Layer 3 of a small transformer language model trained on English Wikipedia (11 layers, counted from 0, width 128).
A neuron's activation on a vector x is SiLU(gate . x) times (in . x), where the dot is the dot product.
The model reads these tokens: " the" " D" "ü" "ss" "eld" "orf" " University" " of" " App" "lied" " Sciences" "," " the" " term" " “" "c"

The vector x that enters this layer's MLP at each token. A number n stands for n times 0.044.
0 " the": 9 -2 -18 16 -6 -6 24 -8 48 -12 19 11 52 -25 51 -40 -17 58 17 4 10 23 24 -2 55 9 -2 23 4 -24 -24 -6 -12 12 13 46 -4 1 -49 -27 -43 -1 0 35 47 -4 16 -24 5 10 9 4 -11 31 6 33 -6 -34 2 -10 -51 -22 -12 21 6 0 -43 26 -1 -14 -21 8 6 -24 -24 -3 45 -10 -9 5 36 -3 -27 -17 -3 -64 -6 21 -15 22 -13 -28 9 -11 3 3 -9 5 -22 18 -20 21 -6 33 -9 -6 -16 -1 -5 33 -20 2 9 -2 -15 13 20 5 1 0 -39 -38 -14 -3 -25 -4 -2 -8
1 " D": 29 -45 -16 -7 -6 21 -6 0 32 21 -19 0 24 -32 11 -13 -8 36 -13 20 16 15 3 8 10 13 -7 6 -41 -7 17 -1 -22 -37 -12 7 12 12 -18 -4 -69 -32 6 27 -37 -4 17 -25 21 28 -94 36 -2 42 5 24 -14 -7 7 3 -26 -43 -5 16 17 1 -3 27 11 19 -21 35 -40 0 -25 -22 33 -18 -2 17 -7 17 -10 13 -11 18 -21 11 2 12 -19 1 15 -10 19 -10 -34 21 14 8 -16 44 -10 9 -4 -8 -9 32 -14 23 -13 1 -15 -17 -15 51 44 28 9 2 -19 -37 -22 -4 4 5 0 19
2 "ü": 28 18 -14 -7 -16 -1 -16 8 31 2 57 -25 40 6 32 -23 1 9 -11 -23 7 -4 12 20 -2 -2 6 15 -40 10 15 16 -13 -12 -2 14 21 7 27 31 -23 -24 -38 18 -31 -61 1 -4 23 -8 -27 16 -14 -1 16 0 -5 -20 -26 5 -16 -30 -40 8 13 22 10 -10 12 -8 -2 31 8 -23 24 52 28 -45 -8 -15 -17 20 21 10 21 -39 -5 0 2 27 -25 -17 12 14 -26 3 -40 51 -2 -20 -12 15 13 -1 -2 -20 -26 68 -11 32 -32 -21 24 18 -17 4 39 -28 -8 3 -30 -28 -9 42 -13 4 -8 -14
3 "ss": 10 -14 -18 23 -35 3 -7 3 10 33 14 -7 -2 -1 -9 -36 -15 16 34 21 1 1 17 -12 21 8 10 -12 -7 20 -2 -8 -10 -30 10 17 -10 13 3 -11 -30 -12 -28 -11 7 -40 4 -10 -11 2 -28 50 -21 26 -2 -14 -17 -38 3 -13 -41 -39 -15 15 2 20 17 -19 11 12 23 31 -48 3 -7 -16 -22 -11 1 22 16 -8 -16 -8 -32 27 29 24 63 5 -45 -15 34 25 -4 18 -23 50 8 23 -46 34 35 -22 -30 2 14 35 -26 -2 41 -4 -11 7 -5 17 0 -22 34 37 -7 5 -7 21 2 24 -43 -51
4 "eld": 24 -37 -14 -4 11 -13 -16 -6 29 14 22 -19 52 -29 13 -49 7 5 10 -3 -10 -4 16 13 -2 -8 27 -26 -32 -25 4 6 -28 8 -2 -2 -18 18 3 6 -33 -11 -7 7 -24 -41 10 3 -1 14 15 17 0 7 8 24 -2 -23 -33 6 -76 -71 -7 -25 10 26 -6 -9 10 8 -6 40 -8 5 -50 15 17 -20 -1 3 7 -7 27 1 -27 12 6 41 8 24 -40 -6 9 16 31 12 -36 10 24 1 -18 31 29 -23 -30 -12 12 70 -11 12 26 1 -15 22 -16 3 23 -19 28 35 -11 -41 18 22 14 10 -7 3
5 "orf": 64 -51 -10 8 -6 -13 -10 -3 22 17 27 -24 48 -10 14 -29 -18 5 2 -35 -18 3 14 23 2 -4 20 -30 -31 -17 3 -8 -19 -23 39 9 -3 10 4 -6 -18 -21 -20 15 -14 -60 -4 4 -3 21 8 19 0 18 4 29 6 -47 -4 19 -46 -31 -6 8 -1 -3 -31 -7 -6 -6 2 39 -1 15 -40 8 18 -25 8 15 -6 12 56 -5 -33 -1 2 -2 11 20 -32 -42 4 2 34 9 -39 14 15 21 -21 -3 6 -6 -23 -23 -20 60 -24 50 22 7 15 33 8 14 27 19 24 15 -16 -41 1 15 -13 10 0 -3
6 " University": 16 -13 -4 21 -27 18 -1 -5 11 41 24 -15 23 -33 12 -8 -17 5 -23 4 -8 -15 39 15 4 -14 17 -30 -19 -6 3 -50 11 -26 17 33 7 22 -35 -5 -23 -5 -16 8 13 -24 23 -15 0 16 -26 6 -5 32 31 10 16 -28 -14 -3 -51 -41 -9 18 3 -7 -18 31 -5 53 20 16 -17 4 -7 -9 13 -23 13 5 6 4 6 23 -16 -1 24 24 -22 48 23 -3 -4 14 47 -10 -32 23 -4 44 -28 7 34 -3 -31 -49 -70 23 -12 37 15 20 -1 8 -3 -16 25 13 14 -9 -8 -49 -21 4 -27 16 -29 -25
7 " of": -15 -17 2 -1 18 22 21 0 37 -12 23 -39 3 -32 20 -29 -43 25 4 7 18 8 24 -12 -1 0 25 11 -5 -12 14 6 -22 -13 14 21 16 -14 -31 16 -42 -16 -9 2 65 -11 22 -14 2 -16 -25 21 -1 33 -11 10 30 -42 13 -21 -28 -51 -29 7 -16 15 11 -19 0 41 3 6 8 -31 -21 18 69 -44 -4 14 15 -16 8 -3 -17 -29 -19 20 -18 10 -10 -7 -12 19 13 30 -53 15 0 7 23 27 10 6 -43 -4 -19 -12 27 72 13 -8 -6 10 -8 0 28 8 0 15 -38 1 -7 0 3 3 -9 -42
8 " App": 17 0 -3 1 -20 -10 -2 6 0 -50 25 -4 -33 -1 -26 -28 -11 -7 9 -11 4 -2 43 11 15 10 -7 22 -27 4 21 -11 8 -25 35 28 23 -19 12 -4 -55 24 -11 4 5 -33 10 -30 3 -7 -69 24 -24 36 28 -5 3 -24 14 -32 -41 -29 3 18 25 6 64 -2 -3 24 -58 37 -44 -2 -6 12 9 -11 -6 1 16 -28 -13 -9 19 6 25 33 7 28 -6 -22 12 -20 24 22 -31 11 3 13 -17 37 23 1 12 -17 -1 3 18 52 18 3 49 -9 -17 9 15 -16 2 1 -29 -32 4 -5 2 7 -35 -16
9 "lied": 26 -23 17 -13 12 -39 -26 7 16 8 34 -9 51 3 -31 -42 -13 4 -2 -21 -13 -4 48 -12 -10 -9 -19 15 -32 -1 10 8 5 14 40 16 -14 3 -17 -3 -27 -2 -44 -10 4 -22 -9 -17 -8 23 16 43 -30 35 13 24 22 -26 32 -21 -32 -83 7 1 10 20 -6 23 7 21 17 20 -11 5 -43 35 29 -51 11 -9 5 -27 3 24 -9 1 -27 8 6 -2 32 -8 13 11 -2 -12 -24 18 8 -16 -12 10 35 -13 -38 14 8 16 -5 57 -3 -4 8 2 0 -19 17 20 18 -11 -31 -52 13 18 6 19 -13 -11
10 " Sciences": 24 -41 5 36 -9 9 -25 -11 20 26 12 -31 16 -10 7 -44 -9 -19 11 -4 -28 -7 36 8 -14 -8 4 -9 -6 -29 9 -22 -12 3 32 19 -7 40 -23 -19 -26 20 -38 13 -11 -17 18 -21 -26 13 -24 24 -12 25 12 -1 17 -22 6 17 -55 -56 12 -12 11 -12 -17 29 -1 45 9 18 -16 32 -33 2 29 -26 8 16 14 6 4 16 -1 -20 29 23 -31 41 -2 0 12 18 20 8 -25 24 -1 26 9 17 3 -6 -50 -30 -52 20 -10 41 -13 -3 28 32 20 13 20 16 6 -6 -31 -44 14 12 -8 26 -26 -41
11 ",": -12 -37 19 35 -14 -6 7 1 5 20 21 -32 20 -45 5 -38 -19 21 -35 -7 -4 -21 -5 4 20 -26 -15 11 -11 -64 33 4 -34 -33 24 41 9 13 -18 -20 -22 5 12 40 68 -12 12 -11 15 -8 -10 21 -5 -1 10 5 41 -24 13 16 -45 -30 4 22 -7 0 -9 -4 -28 21 -17 19 9 -2 -28 -19 19 -23 16 5 16 -24 1 -6 -53 -65 13 19 -15 28 -15 32 -20 0 23 2 -15 35 -10 14 -12 38 -7 2 1 -7 -33 4 9 51 19 29 11 6 1 -10 11 22 11 17 -26 -5 27 -1 22 -14 -9 -5
12 " the": -3 -23 -3 2 -8 -4 25 4 7 18 -7 18 44 -6 33 -39 -7 37 29 -18 -8 -5 28 11 16 9 -17 -19 9 -41 9 -2 0 4 18 51 19 -6 -17 -5 -38 8 0 41 57 11 9 4 5 21 -8 0 -10 8 13 24 -14 -31 5 0 -65 -11 -8 21 18 22 -49 28 -17 5 -47 19 0 -11 -47 5 23 -16 20 23 18 8 -34 -19 -14 -79 -8 19 -26 13 -10 -8 3 15 26 -7 -36 19 -36 3 -23 17 -4 21 -11 -16 13 2 4 44 -3 1 27 -2 -18 -1 7 12 5 26 -45 -30 7 1 -15 -38 15 -15
13 " term": 27 -9 -5 18 -16 -26 6 13 17 -25 19 21 18 -54 19 -19 -22 35 -8 -26 -32 -20 9 22 -6 -6 6 10 -7 -40 34 -15 38 -15 16 53 11 -23 -6 8 -35 -4 52 10 15 -18 2 23 28 6 -7 -1 -23 44 16 -8 7 -2 -3 18 -20 -23 26 12 5 -13 -7 25 -32 0 -17 3 -32 12 11 -16 51 13 9 29 1 -20 -7 -27 -12 -7 -20 1 -7 28 -11 -27 24 -36 47 25 -36 -1 -22 13 -8 15 -10 4 -9 -4 9 0 -29 42 -11 -1 2 1 15 20 30 -1 44 -49 -55 -42 -17 21 -13 -34 -14 11
14 " “": 1 -17 14 27 -8 -13 -5 30 5 33 -12 6 20 -48 28 15 16 31 2 25 -31 16 9 11 4 -21 5 -2 -10 -21 -7 10 18 6 -13 14 8 27 -16 -3 -92 -36 -10 26 19 11 -41 -18 -10 8 -5 5 27 9 42 -22 23 -33 1 -36 -5 -28 5 -13 -15 5 -3 30 2 20 -12 22 4 -5 -33 18 29 -43 -14 -11 10 27 -29 13 -10 18 -9 8 -26 -3 -1 8 -4 9 25 -11 -30 44 -13 13 8 20 12 16 18 -16 -21 22 -38 38 -1 17 11 0 10 11 32 -17 12 -19 -28 -65 49 -30 19 -37 -21 -12
15 "c": 2 -16 44 15 -48 7 -8 -9 21 -5 8 -11 30 -48 -26 -11 38 23 1 -10 -27 25 56 13 0 -16 -31 16 7 12 11 -51 1 -34 25 3 45 -15 -26 22 -30 -18 25 11 16 -22 -10 -29 -16 4 -21 -5 17 46 -7 -8 -3 -28 17 -11 1 -14 -22 18 27 5 -26 11 23 -1 3 26 -55 3 -6 -7 40 -8 18 24 4 28 1 26 4 9 -3 -2 -13 -20 -33 -18 33 -36 -24 -29 24 22 -16 52 -18 14 -23 22 -31 -35 22 -8 1 15 15 -14 43 31 4 13 19 -20 -19 22 -16 -3 -17 -14 7 -8 -4 -29

Each question shows the input weights of one neuron of the MLP. A number n stands for n times 0.0083.

n221 gate: 25 3 -23 -24 1 17 -35 2 5 -9 6 -24 -23 -1 8 19 10 6 -8 -4 6 20 -9 -37 30 -27 3 17 1 -13 26 32 22 7 -15 8 -10 18 22 -53 -1 -32 33 27 -15 9 -18 -26 13 -20 -14 -3 -3 -2 4 -6 6 -7 -16 4 11 -7 -2 36 -18 -2 9 -21 -51 -17 -1 13 8 -12 46 -12 -36 -4 46 2 -10 10 -23 -11 24 18 -5 -8 -32 18 6 -4 -5 -5 -14 4 10 11 23 -2 10 -11 -2 -8 -9 -6 9 -2 -15 -31 -7 -15 3 47 -14 -24 -16 -44 7 6 -34 16 2 17 12 -5 7 10
n221 in: -7 31 14 -9 11 -20 -17 14 -18 15 -17 4 -22 7 17 1 -19 14 16 -3 -34 22 10 27 11 -2 -16 -29 1 0 -12 -14 -26 -8 -5 5 47 -16 8 0 -10 -27 8 6 -19 -2 2 -2 -6 -20 -6 -25 0 7 -11 12 -21 -9 2 31 4 13 1 -4 3 1 -14 -2 27 2 11 -2 6 -10 43 -13 21 3 -9 -32 -24 21 -4 -7 23 1 -27 -9 10 20 30 9 -12 -3 -40 -4 20 6 -48 -18 -35 19 7 11 18 -3 5 26 -1 -20 -17 14 32 5 4 14 18 -12 13 31 -15 1 -26 -68 1 -15 -37 17
On which token does it fire most, and how strongly? 2 "ü", at about 2.6

n196 gate: -14 -3 -46 -30 -3 5 6 22 7 -10 29 19 42 53 -42 21 -7 -20 -8 21 20 0 -35 9 24 -26 -22 20 -8 21 -3 -37 -26 13 -4 2 5 14 5 2 -13 5 30 -13 -2 -6 31 8 16 -13 16 2 6 -14 -16 12 18 -4 27 -38 -9 5 -1 -13 8 6 21 -4 -26 -27 -11 -17 10 -9 18 43 -17 18 -16 9 -19 1 -24 -3 12 25 -29 18 39 8 -9 31 13 -33 30 1 -21 -8 0 1 -13 13 -17 -11 -7 4 -36 10 -8 19 7 -22 -26 19 12 19 -29 -7 1 4 -13 -6 -38 -1 1 -18 -14 -7
n196 in: -17 1 8 -11 -18 -35 -38 -1 -13 2 -13 12 7 -6 1 -11 -10 -10 9 -9 -10 13 8 22 -22 -24 -4 10 17 14 15 24 43 15 -6 38 -10 4 1 7 -24 -33 3 2 -3 9 17 -5 19 -3 5 -4 -9 -33 -22 17 -44 -39 -16 -45 -23 -10 6 -2 -19 2 -1 -23 -27 8 2 -23 19 40 -2 -18 15 17 -7 0 -18 -15 8 -1 16 -34 -7 -4 22 -16 24 -48 8 47 21 5 1 -8 -6 13 20 -22 0 18 22 1 -1 33 26 -20 -25 -3 -5 -5 11 -6 23 12 24 -21 -20 7 -2 -2 1 10 13 -20
On which three tokens does it fire most, strongest first? 2 "ü", 15 "c", 11 ","

n178 gate: -10 -7 12 27 -26 -28 30 13 -21 11 24 -6 -19 22 4 6 -10 5 -1 15 15 4 7 14 -7 -5 -24 -21 7 -10 28 1 22 -1 -36 -11 -23 -2 -24 -23 8 16 -7 10 0 31 -10 2 -25 -11 -22 42 -30 10 -3 -4 43 0 22 19 10 26 -20 19 -23 33 4 4 -12 26 -10 5 -10 -30 -4 8 -14 -6 -7 47 -8 -5 -13 -4 10 1 -31 9 -8 -19 31 6 -33 8 1 7 -17 27 42 -7 -22 -41 -12 -1 2 -21 -21 -8 17 -15 2 -4 -18 17 -8 14 -11 27 3 10 3 -27 -9 -4 -40 9 18 19
n178 in: -8 -11 8 13 -14 1 15 -9 -22 4 -40 -21 12 2 10 5 5 -31 40 1 5 -13 8 2 8 -7 16 35 4 23 -9 -3 0 -22 6 -36 17 18 3 -48 -37 23 -24 -21 29 8 6 15 1 16 59 8 50 13 -5 -17 3 9 0 24 -13 1 -13 -9 -8 -12 14 -25 44 9 -13 -32 -29 -1 29 -6 -12 7 -10 -20 -3 7 9 -2 -7 -24 -43 27 -10 3 -29 9 -32 11 2 -47 -16 4 2 -10 -49 -20 7 38 1 -18 -4 -6 -18 18 35 -1 -5 35 -13 8 -11 -7 -1 -7 9 11 -43 -1 -38 28 30 4
On which two tokens does it fire most, strongest first? 6 " University", 13 " term"

n211 gate: -17 11 -6 -8 -14 -34 13 20 12 16 -2 34 -8 4 14 -14 -31 -14 -36 7 5 5 2 26 -5 -7 -1 -18 23 -10 26 -33 3 44 3 22 5 27 -2 -6 -5 14 -3 9 -1 39 -3 -1 0 -17 28 3 29 14 10 -6 -17 -3 -11 -23 -4 -4 -1 -20 -10 25 2 17 11 -2 4 -11 35 8 -13 39 -12 50 29 3 10 -15 -13 -24 -30 -11 3 26 5 -38 -22 6 -16 7 -16 -35 -3 7 -20 -18 -7 -16 19 -31 -14 -15 0 3 6 19 17 -25 4 18 9 4 -3 5 17 -9 -15 37 -5 -11 -15 29 17 13
n211 in: 29 0 -4 -13 6 -11 14 10 17 -1 40 -15 -18 -6 -1 -13 3 1 31 36 -10 37 19 -8 13 -1 -15 -16 -23 -5 8 16 -26 28 -12 3 22 -26 15 16 8 -17 -4 -7 -15 -1 -3 3 11 -27 -78 32 14 -6 1 -11 2 1 11 -41 6 16 5 1 27 8 -15 28 -10 1 -7 1 -34 -29 -23 -14 -1 21 -11 -22 15 14 18 15 1 -16 2 31 5 -11 -38 -8 53 17 27 5 13 8 7 18 -15 -76 9 30 10 6 -19 21 16 -8 -19 4 2 -36 8 -4 9 -12 -30 4 -13 5 -2 -3 3 6 20 -5
It fires most on token 12 " the"

n127 gate: 10 50 6 -3 -19 -26 -7 -1 1 2 10 -2 -1 -19 6 -32 22 6 -6 -1 0 -7 -16 20 -38 0 -16 -10 24 12 -45 -8 17 7 9 12 9 11 -34 -14 32 -17 -17 4 10 -7 -23 7 4 2 2 12 -13 16 -10 -9 -48 3 20 8 -5 33 -15 -6 1 14 6 19 -14 16 5 3 -23 -24 28 -30 -4 15 17 3 11 -1 49 -7 7 -10 9 -17 14 14 -2 -1 18 -3 -46 -8 -13 7 -2 -3 -3 -2 -14 -30 0 1 -21 -4 -3 -21 -1 4 -9 6 -14 18 10 -34 -16 -18 12 16 -19 -9 -25 -11 -1 -17
n127 in: -5 1 29 9 -14 -4 6 13 -29 8 13 22 -4 8 -4 -17 11 11 -20 11 14 -3 -32 -6 -1 -18 16 -28 -3 14 -37 -12 11 -26 -2 0 9 23 -38 -2 -25 12 -30 -20 21 4 -8 33 -8 24 -14 -10 -9 6 -16 -3 -55 7 25 13 -23 2 1 -44 7 -20 2 28 29 9 -3 -33 -46 -3 -15 -16 3 12 29 14 13 9 -6 -3 -5 -20 8 7 12 13 -5 -26 -48 39 -10 -11 11 -6 29 26 -5 9 4 -14 1 5 -4 -15 -16 -20 -1 -24 -14 25 -15 12 -3 -1 3 -5 25 -22 -20 -35 8 36 -7 -9
It fires most on token 3 "ss"

n201 gate: 10 -12 1 24 -11 31 -9 12 9 -27 -17 -5 -26 3 -10 1 3 23 -27 -33 8 -2 -19 -4 -30 -46 -6 1 20 -22 2 27 14 -53 -37 3 7 31 30 27 -10 38 3 1 -2 30 34 -22 24 -10 7 8 -2 -9 1 22 -18 7 19 21 12 13 8 -5 11 -5 -8 12 -16 32 -21 -10 6 15 9 -2 -3 15 7 -39 -9 11 -22 35 6 -6 -32 -6 -25 -1 7 -19 13 -3 -28 -6 -11 14 -4 -12 -1 38 24 34 -20 37 -11 -24 -10 -19 -11 -25 16 10 -1 -9 18 -17 3 -9 11 -18 10 -18 1 22 24 7
n201 in: -50 -5 -6 15 -1 -6 -1 -4 -13 13 29 8 16 17 28 1 14 31 7 -2 29 34 -15 22 -32 2 33 -11 -30 -5 12 19 2 7 3 1 -10 12 -41 21 -12 -34 61 1 10 -42 -30 -12 20 -6 -12 -2 11 18 11 -28 -17 -16 25 16 18 5 -42 42 -10 15 37 -25 3 -11 -1 7 -11 -14 33 26 -9 3 -11 -5 -14 43 -33 38 4 -3 -7 2 16 0 -3 -14 -24 18 19 -16 24 -30 19 17 -4 -16 -14 -1 -23 8 18 29 16 12 -5 -7 -2 13 20 -9 -11 -5 16 8 14 -2 -53 -11 -16 -6 -6 10
On which token does it fire most, and how strongly? 1 " D", at about 1.3

n15 gate: -2 10 21 -6 -9 -2 6 38 -21 -16 -25 9 -18 -16 28 -13 4 22 0 -17 -7 -1 -12 17 -8 -8 8 -14 1 16 -11 45 -6 -15 16 7 17 14 -2 -11 -8 -21 12 -8 -16 35 -7 9 1 -4 12 -35 14 29 13 -26 -23 6 -32 21 -5 10 17 9 -1 -22 -19 -18 8 -31 12 -10 7 14 22 6 3 -45 17 5 29 -1 -26 19 26 31 -29 10 -12 -29 11 -16 -10 -21 -12 35 33 -1 -23 0 -8 10 -4 9 36 2 23 -14 -8 2 0 49 -6 -3 7 10 9 -31 7 25 -1 -33 -8 -15 15 4 5 15
n15 in: 2 24 -9 6 2 15 5 -16 26 9 15 -1 6 -19 21 3 12 -6 2 6 -5 -13 -20 -37 -24 -10 35 16 5 -10 -39 -7 23 3 8 -6 -14 -4 -24 -22 -16 10 8 42 -27 30 -39 18 13 15 27 -21 -18 10 -13 -24 24 12 -11 7 14 10 -11 -21 -11 -33 46 1 13 14 -20 -3 -26 23 -12 -7 11 5 17 -23 20 14 -14 2 -6 3 -4 -44 -13 45 28 5 -13 8 -22 13 -25 -1 -15 37 41 14 1 -2 -2 -32 -13 -17 22 -13 -13 -13 -11 -3 12 23 -15 -9 7 -17 -22 -6 -5 -35 6 -20 13 14
On which two tokens does it fire most, strongest first? 14 " “", 13 " term"

n90 gate: -3 -13 -13 -16 -13 17 5 -1 21 -1 13 12 -26 -7 -16 -3 -9 8 -5 10 6 15 14 9 11 6 -15 -1 14 -4 9 2 -10 -5 -5 9 -13 25 -21 -36 17 -7 -19 0 14 -1 8 -17 -25 23 8 -24 23 -16 11 10 23 -13 -8 9 9 2 19 3 -74 -10 11 -14 -6 -6 11 4 -5 -10 -8 0 34 -12 8 -22 -29 28 -2 11 21 -9 -15 5 -17 -32 -34 1 26 16 6 -66 36 -54 -19 -13 20 13 12 2 18 28 -9 9 0 14 2 -53 12 -37 12 -17 -9 -7 -4 -10 -41 -11 -52 10 -14 5 17 -18
n90 in: -11 -3 5 -2 7 -10 -29 9 -4 -18 34 -18 17 -28 17 17 -17 56 45 -30 -21 -3 -13 30 0 -23 -12 0 -4 -7 -21 -7 -10 2 32 -30 -17 9 7 38 -14 -4 9 -3 9 -14 -13 22 28 7 2 24 -20 12 -33 -27 -7 -10 -9 -8 -12 12 11 -18 17 -12 -8 -32 -6 -18 -33 -32 1 -2 -4 -33 -10 26 -24 16 13 22 -1 -25 16 3 24 5 5 28 -25 -25 -2 -7 21 28 -1 3 20 28 -22 9 10 10 1 6 -20 20 14 -14 14 -2 12 17 -5 3 1 22 -10 -6 16 14 -2 -11 -6 19 -18 -11
On which three tokens does it fire most, strongest first? 0 " the", 15 "c", 7 " of"

n33 gate: -12 -33 -7 6 9 -7 -15 -15 -6 -8 -29 -17 32 -30 -29 -15 -60 10 16 24 -15 7 16 -13 -4 -9 -32 -7 5 29 -1 33 -10 4 22 5 1 -1 4 -4 -12 -7 33 -16 -21 -9 19 -37 18 1 -15 9 7 -31 -10 -10 -8 23 -1 -9 -13 10 17 20 18 3 -39 -39 3 -8 24 10 -12 -7 1 4 -11 23 -25 3 -29 6 -15 9 -6 -6 24 28 23 7 22 6 -26 -6 5 -17 16 14 -11 1 2 -2 -19 13 11 6 -2 3 6 -9 -20 4 18 3 -34 -29 15 13 22 -6 29 -2 16 5 -25 3 -10 -11
n33 in: -6 -8 13 9 6 -22 -19 -22 10 -12 15 -12 23 4 -31 -2 -15 30 18 22 2 16 -15 -13 7 -1 -32 -23 21 31 -4 -5 -17 -14 6 28 -3 16 29 14 -27 1 8 -15 -29 3 46 -38 22 -2 -29 -4 -3 -23 11 -15 11 51 -21 -16 1 -17 4 -8 -6 -11 -32 -20 -2 6 20 -18 0 9 6 13 38 -5 -6 -3 -3 8 38 -8 -6 16 15 14 7 1 5 -19 -15 12 28 11 18 15 24 14 -31 0 1 -12 16 21 -5 11 12 -10 -10 16 17 -18 7 -29 14 36 -3 3 54 -6 -2 5 4 18 -20 3
On which two tokens does it fire most, strongest first? 1 " D", 3 "ss"

n20 gate: 8 11 -9 -20 5 7 9 -23 -16 8 3 -22 -2 -15 2 -5 21 -2 6 -1 -29 28 -37 -8 1 25 16 -12 -24 5 12 24 2 -2 -16 -25 -32 18 -8 -7 3 -2 7 26 -5 7 -50 -3 27 -31 1 -32 -27 2 1 7 3 -11 -5 -6 -7 -6 18 19 6 -37 32 15 17 -4 3 -2 -6 -15 -32 -16 -9 24 4 9 -12 -13 1 -7 -14 23 -16 -22 -14 30 11 -1 -60 2 -10 -8 14 17 -24 44 -1 7 4 6 12 -13 -16 -7 -21 34 -38 11 -27 17 6 -21 -46 7 -27 7 -13 -13 -16 36 1 30 -10 50
n20 in: 10 -17 11 -6 -24 6 2 3 -7 9 11 -8 22 -12 -44 -2 3 2 7 17 -7 -14 -15 -39 3 7 2 -6 -10 10 -8 30 23 -12 -39 4 -31 6 10 23 7 9 9 -6 -15 -15 -43 -33 55 -43 -10 47 -18 -31 -2 22 14 -18 -26 -6 -18 27 18 35 -10 -39 -12 17 -4 -9 -5 -19 8 -7 -6 -9 -38 16 -8 18 -4 3 -2 -12 1 -11 2 -8 37 -3 28 -9 -8 -8 -6 16 20 2 -5 33 56 -8 -7 5 -8 -1 -20 27 12 -9 -60 10 22 17 -10 -12 -16 29 -33 -11 -37 3 -12 -13 -18 22 -4 29
It fires most on token 7 " of"

n45 gate: 1 9 11 -33 10 18 -12 39 -5 -6 19 7 11 -2 -9 2 23 -15 -5 47 15 -22 -4 -23 -17 9 -3 18 -14 -7 -29 10 1 4 11 24 -17 -9 0 1 8 -8 3 6 0 -6 47 2 35 4 -8 4 -11 -11 -17 -46 20 -15 2 15 -23 10 12 -19 -16 -1 4 33 -11 -1 -18 13 11 5 -19 2 -16 4 5 -19 -14 3 -10 -12 4 15 -12 18 -26 20 26 -25 23 -4 1 5 -5 14 -23 -11 -18 -5 -8 -2 9 -14 9 11 16 21 -13 -14 -19 -21 19 30 -10 -6 -24 14 20 11 24 -19 16 30 6 22
n45 in: -2 14 -10 -11 -36 -5 -2 -18 -18 -24 -15 -19 1 -21 1 1 -11 7 18 -12 -22 46 -17 9 -15 10 6 -6 16 4 6 -33 8 -10 4 -3 4 -13 -17 -17 -27 -14 -18 -2 -5 5 -14 -5 -6 -2 16 31 -36 14 13 -14 -7 3 -1 -13 1 13 -5 -11 5 -17 2 11 -32 8 -12 -20 42 -4 27 3 18 -27 21 -19 21 -18 16 -8 24 -29 -6 -8 0 13 -17 -35 18 -8 -7 2 -32 -3 -12 -26 -20 -12 6 -41 18 -41 21 19 28 5 -3 5 -3 41 -21 -20 37 -4 15 -6 28 5 -14 -12 11 10 -6 -13
It fires most on token 8 " App"

n227 gate: -35 -23 -3 -25 -12 1 7 6 14 -33 34 8 -5 8 -2 -8 -3 19 42 9 -28 26 -3 -28 -15 2 -41 -21 -26 -39 -28 21 -35 -18 8 33 46 6 -8 23 9 1 4 25 -21 2 21 10 -14 -14 2 -12 31 -58 -8 -17 -29 -25 -7 -23 -2 2 4 12 12 -17 -22 -39 -20 4 -8 18 28 -2 -8 31 -25 -6 2 1 23 5 20 13 -16 -25 -2 -13 -2 -17 1 -18 -7 7 -4 -30 12 -1 -10 2 -8 2 -25 1 11 -5 -3 7 7 -13 31 -2 14 15 -26 -21 2 -29 -57 30 35 7 6 -2 -16 11 7 8
n227 in: 13 -41 -21 -16 35 -19 -1 22 23 2 6 -20 -1 3 32 23 -24 7 6 25 -36 -41 29 6 -33 -9 -1 -8 15 -24 -20 -6 -34 11 7 39 13 7 34 3 28 17 -1 6 31 13 -11 -15 -1 1 -24 15 8 -18 23 16 8 -21 -7 -39 -10 35 -2 -31 -30 -3 -13 -14 11 -1 -29 -6 6 -35 39 16 21 15 -14 25 5 50 18 -1 24 -25 13 -13 2 3 8 -30 0 17 -8 -35 -3 -15 13 19 -34 -4 -27 31 33 -34 -19 10 -5 -15 51 33 -11 -13 -5 -18 -21 -25 12 -19 27 23 -12 -17 16 12 -11 25
It fires most on token 12 " the"

n78 gate: -10 18 -25 -9 -25 9 -1 1 26 -14 44 18 5 10 2 -3 29 2 8 22 -2 -11 -30 0 11 -11 -18 23 5 8 32 18 11 27 -23 5 3 18 17 -14 -26 -20 36 2 -17 10 16 -21 21 -24 -21 1 -14 16 8 -8 2 11 -1 -12 6 -12 6 -11 19 -1 -13 24 18 3 54 -24 6 8 14 30 19 11 26 -1 -22 19 4 -14 3 -6 0 27 -10 26 -14 -17 13 -23 28 -3 -5 -11 -3 -17 7 -29 8 15 20 -5 -16 -10 29 -19 -11 -34 -19 -7 -6 -9 6 16 1 -20 6 26 -12 -20 11 -20 -3 -1
n78 in: 8 -16 12 -39 16 23 8 0 28 15 -4 -1 5 -13 13 5 -5 -8 6 -4 -9 -14 3 17 17 5 -22 -8 1 -27 11 38 -44 13 -30 -1 16 13 66 -43 -19 -27 11 -57 -23 1 5 -11 14 -16 -21 -15 7 10 -18 -6 -9 0 -17 -16 22 -29 17 -47 25 0 15 -25 12 -37 33 8 -2 10 15 -5 24 -1 11 30 -4 15 -21 12 34 -11 6 26 2 -8 11 3 11 -8 35 -2 -12 1 -7 37 -32 -36 23 30 12 14 20 2 -2 1 -18 -15 -61 15 23 0 -27 -12 -1 -11 -4 30 32 7 -27 0 8 17
It fires most on token 1 " D"

n44 gate: -2 -2 0 44 2 9 25 -6 -10 16 -6 12 -42 37 -15 5 -19 13 -2 -51 12 -11 -15 4 14 -28 -40 -16 0 -6 -18 2 7 1 28 -2 25 26 7 -6 -20 16 3 7 -10 16 -22 -20 -1 8 10 -13 -10 -27 -13 0 12 12 -13 -30 9 0 6 25 11 6 2 -13 10 17 4 -10 33 -16 62 51 -10 28 -12 -16 2 3 -9 6 -25 2 -20 -7 42 46 -13 6 -16 -35 -3 -13 -2 -28 -12 -3 11 22 -60 -9 -28 8 1 -14 -30 5 -38 -9 44 17 -2 -5 9 27 -37 -15 -1 -10 20 26 -29 -12 -10 -15
n44 in: -58 24 -6 -4 3 11 -11 35 -21 -9 -10 6 21 -9 -17 -46 16 69 -12 -1 14 26 15 11 -11 1 31 -21 49 9 -14 0 -6 2 22 15 -26 5 -14 15 20 -2 -7 -1 22 1 1 -10 -1 -29 -3 -30 10 -1 3 -22 14 15 4 20 -35 -3 13 1 23 15 -12 5 7 -4 -20 -27 -17 4 15 3 -2 23 -5 9 21 -23 35 15 7 6 1 6 -10 -14 -20 -1 -17 12 21 22 -15 -8 9 19 -5 9 29 -25 22 -6 -21 3 -54 -2 -34 11 -11 7 37 -35 -11 -23 7 -2 14 -6 7 -18 -13 40 -4 11
On which token does it fire most, and how strongly? 1 " D", at about 0.4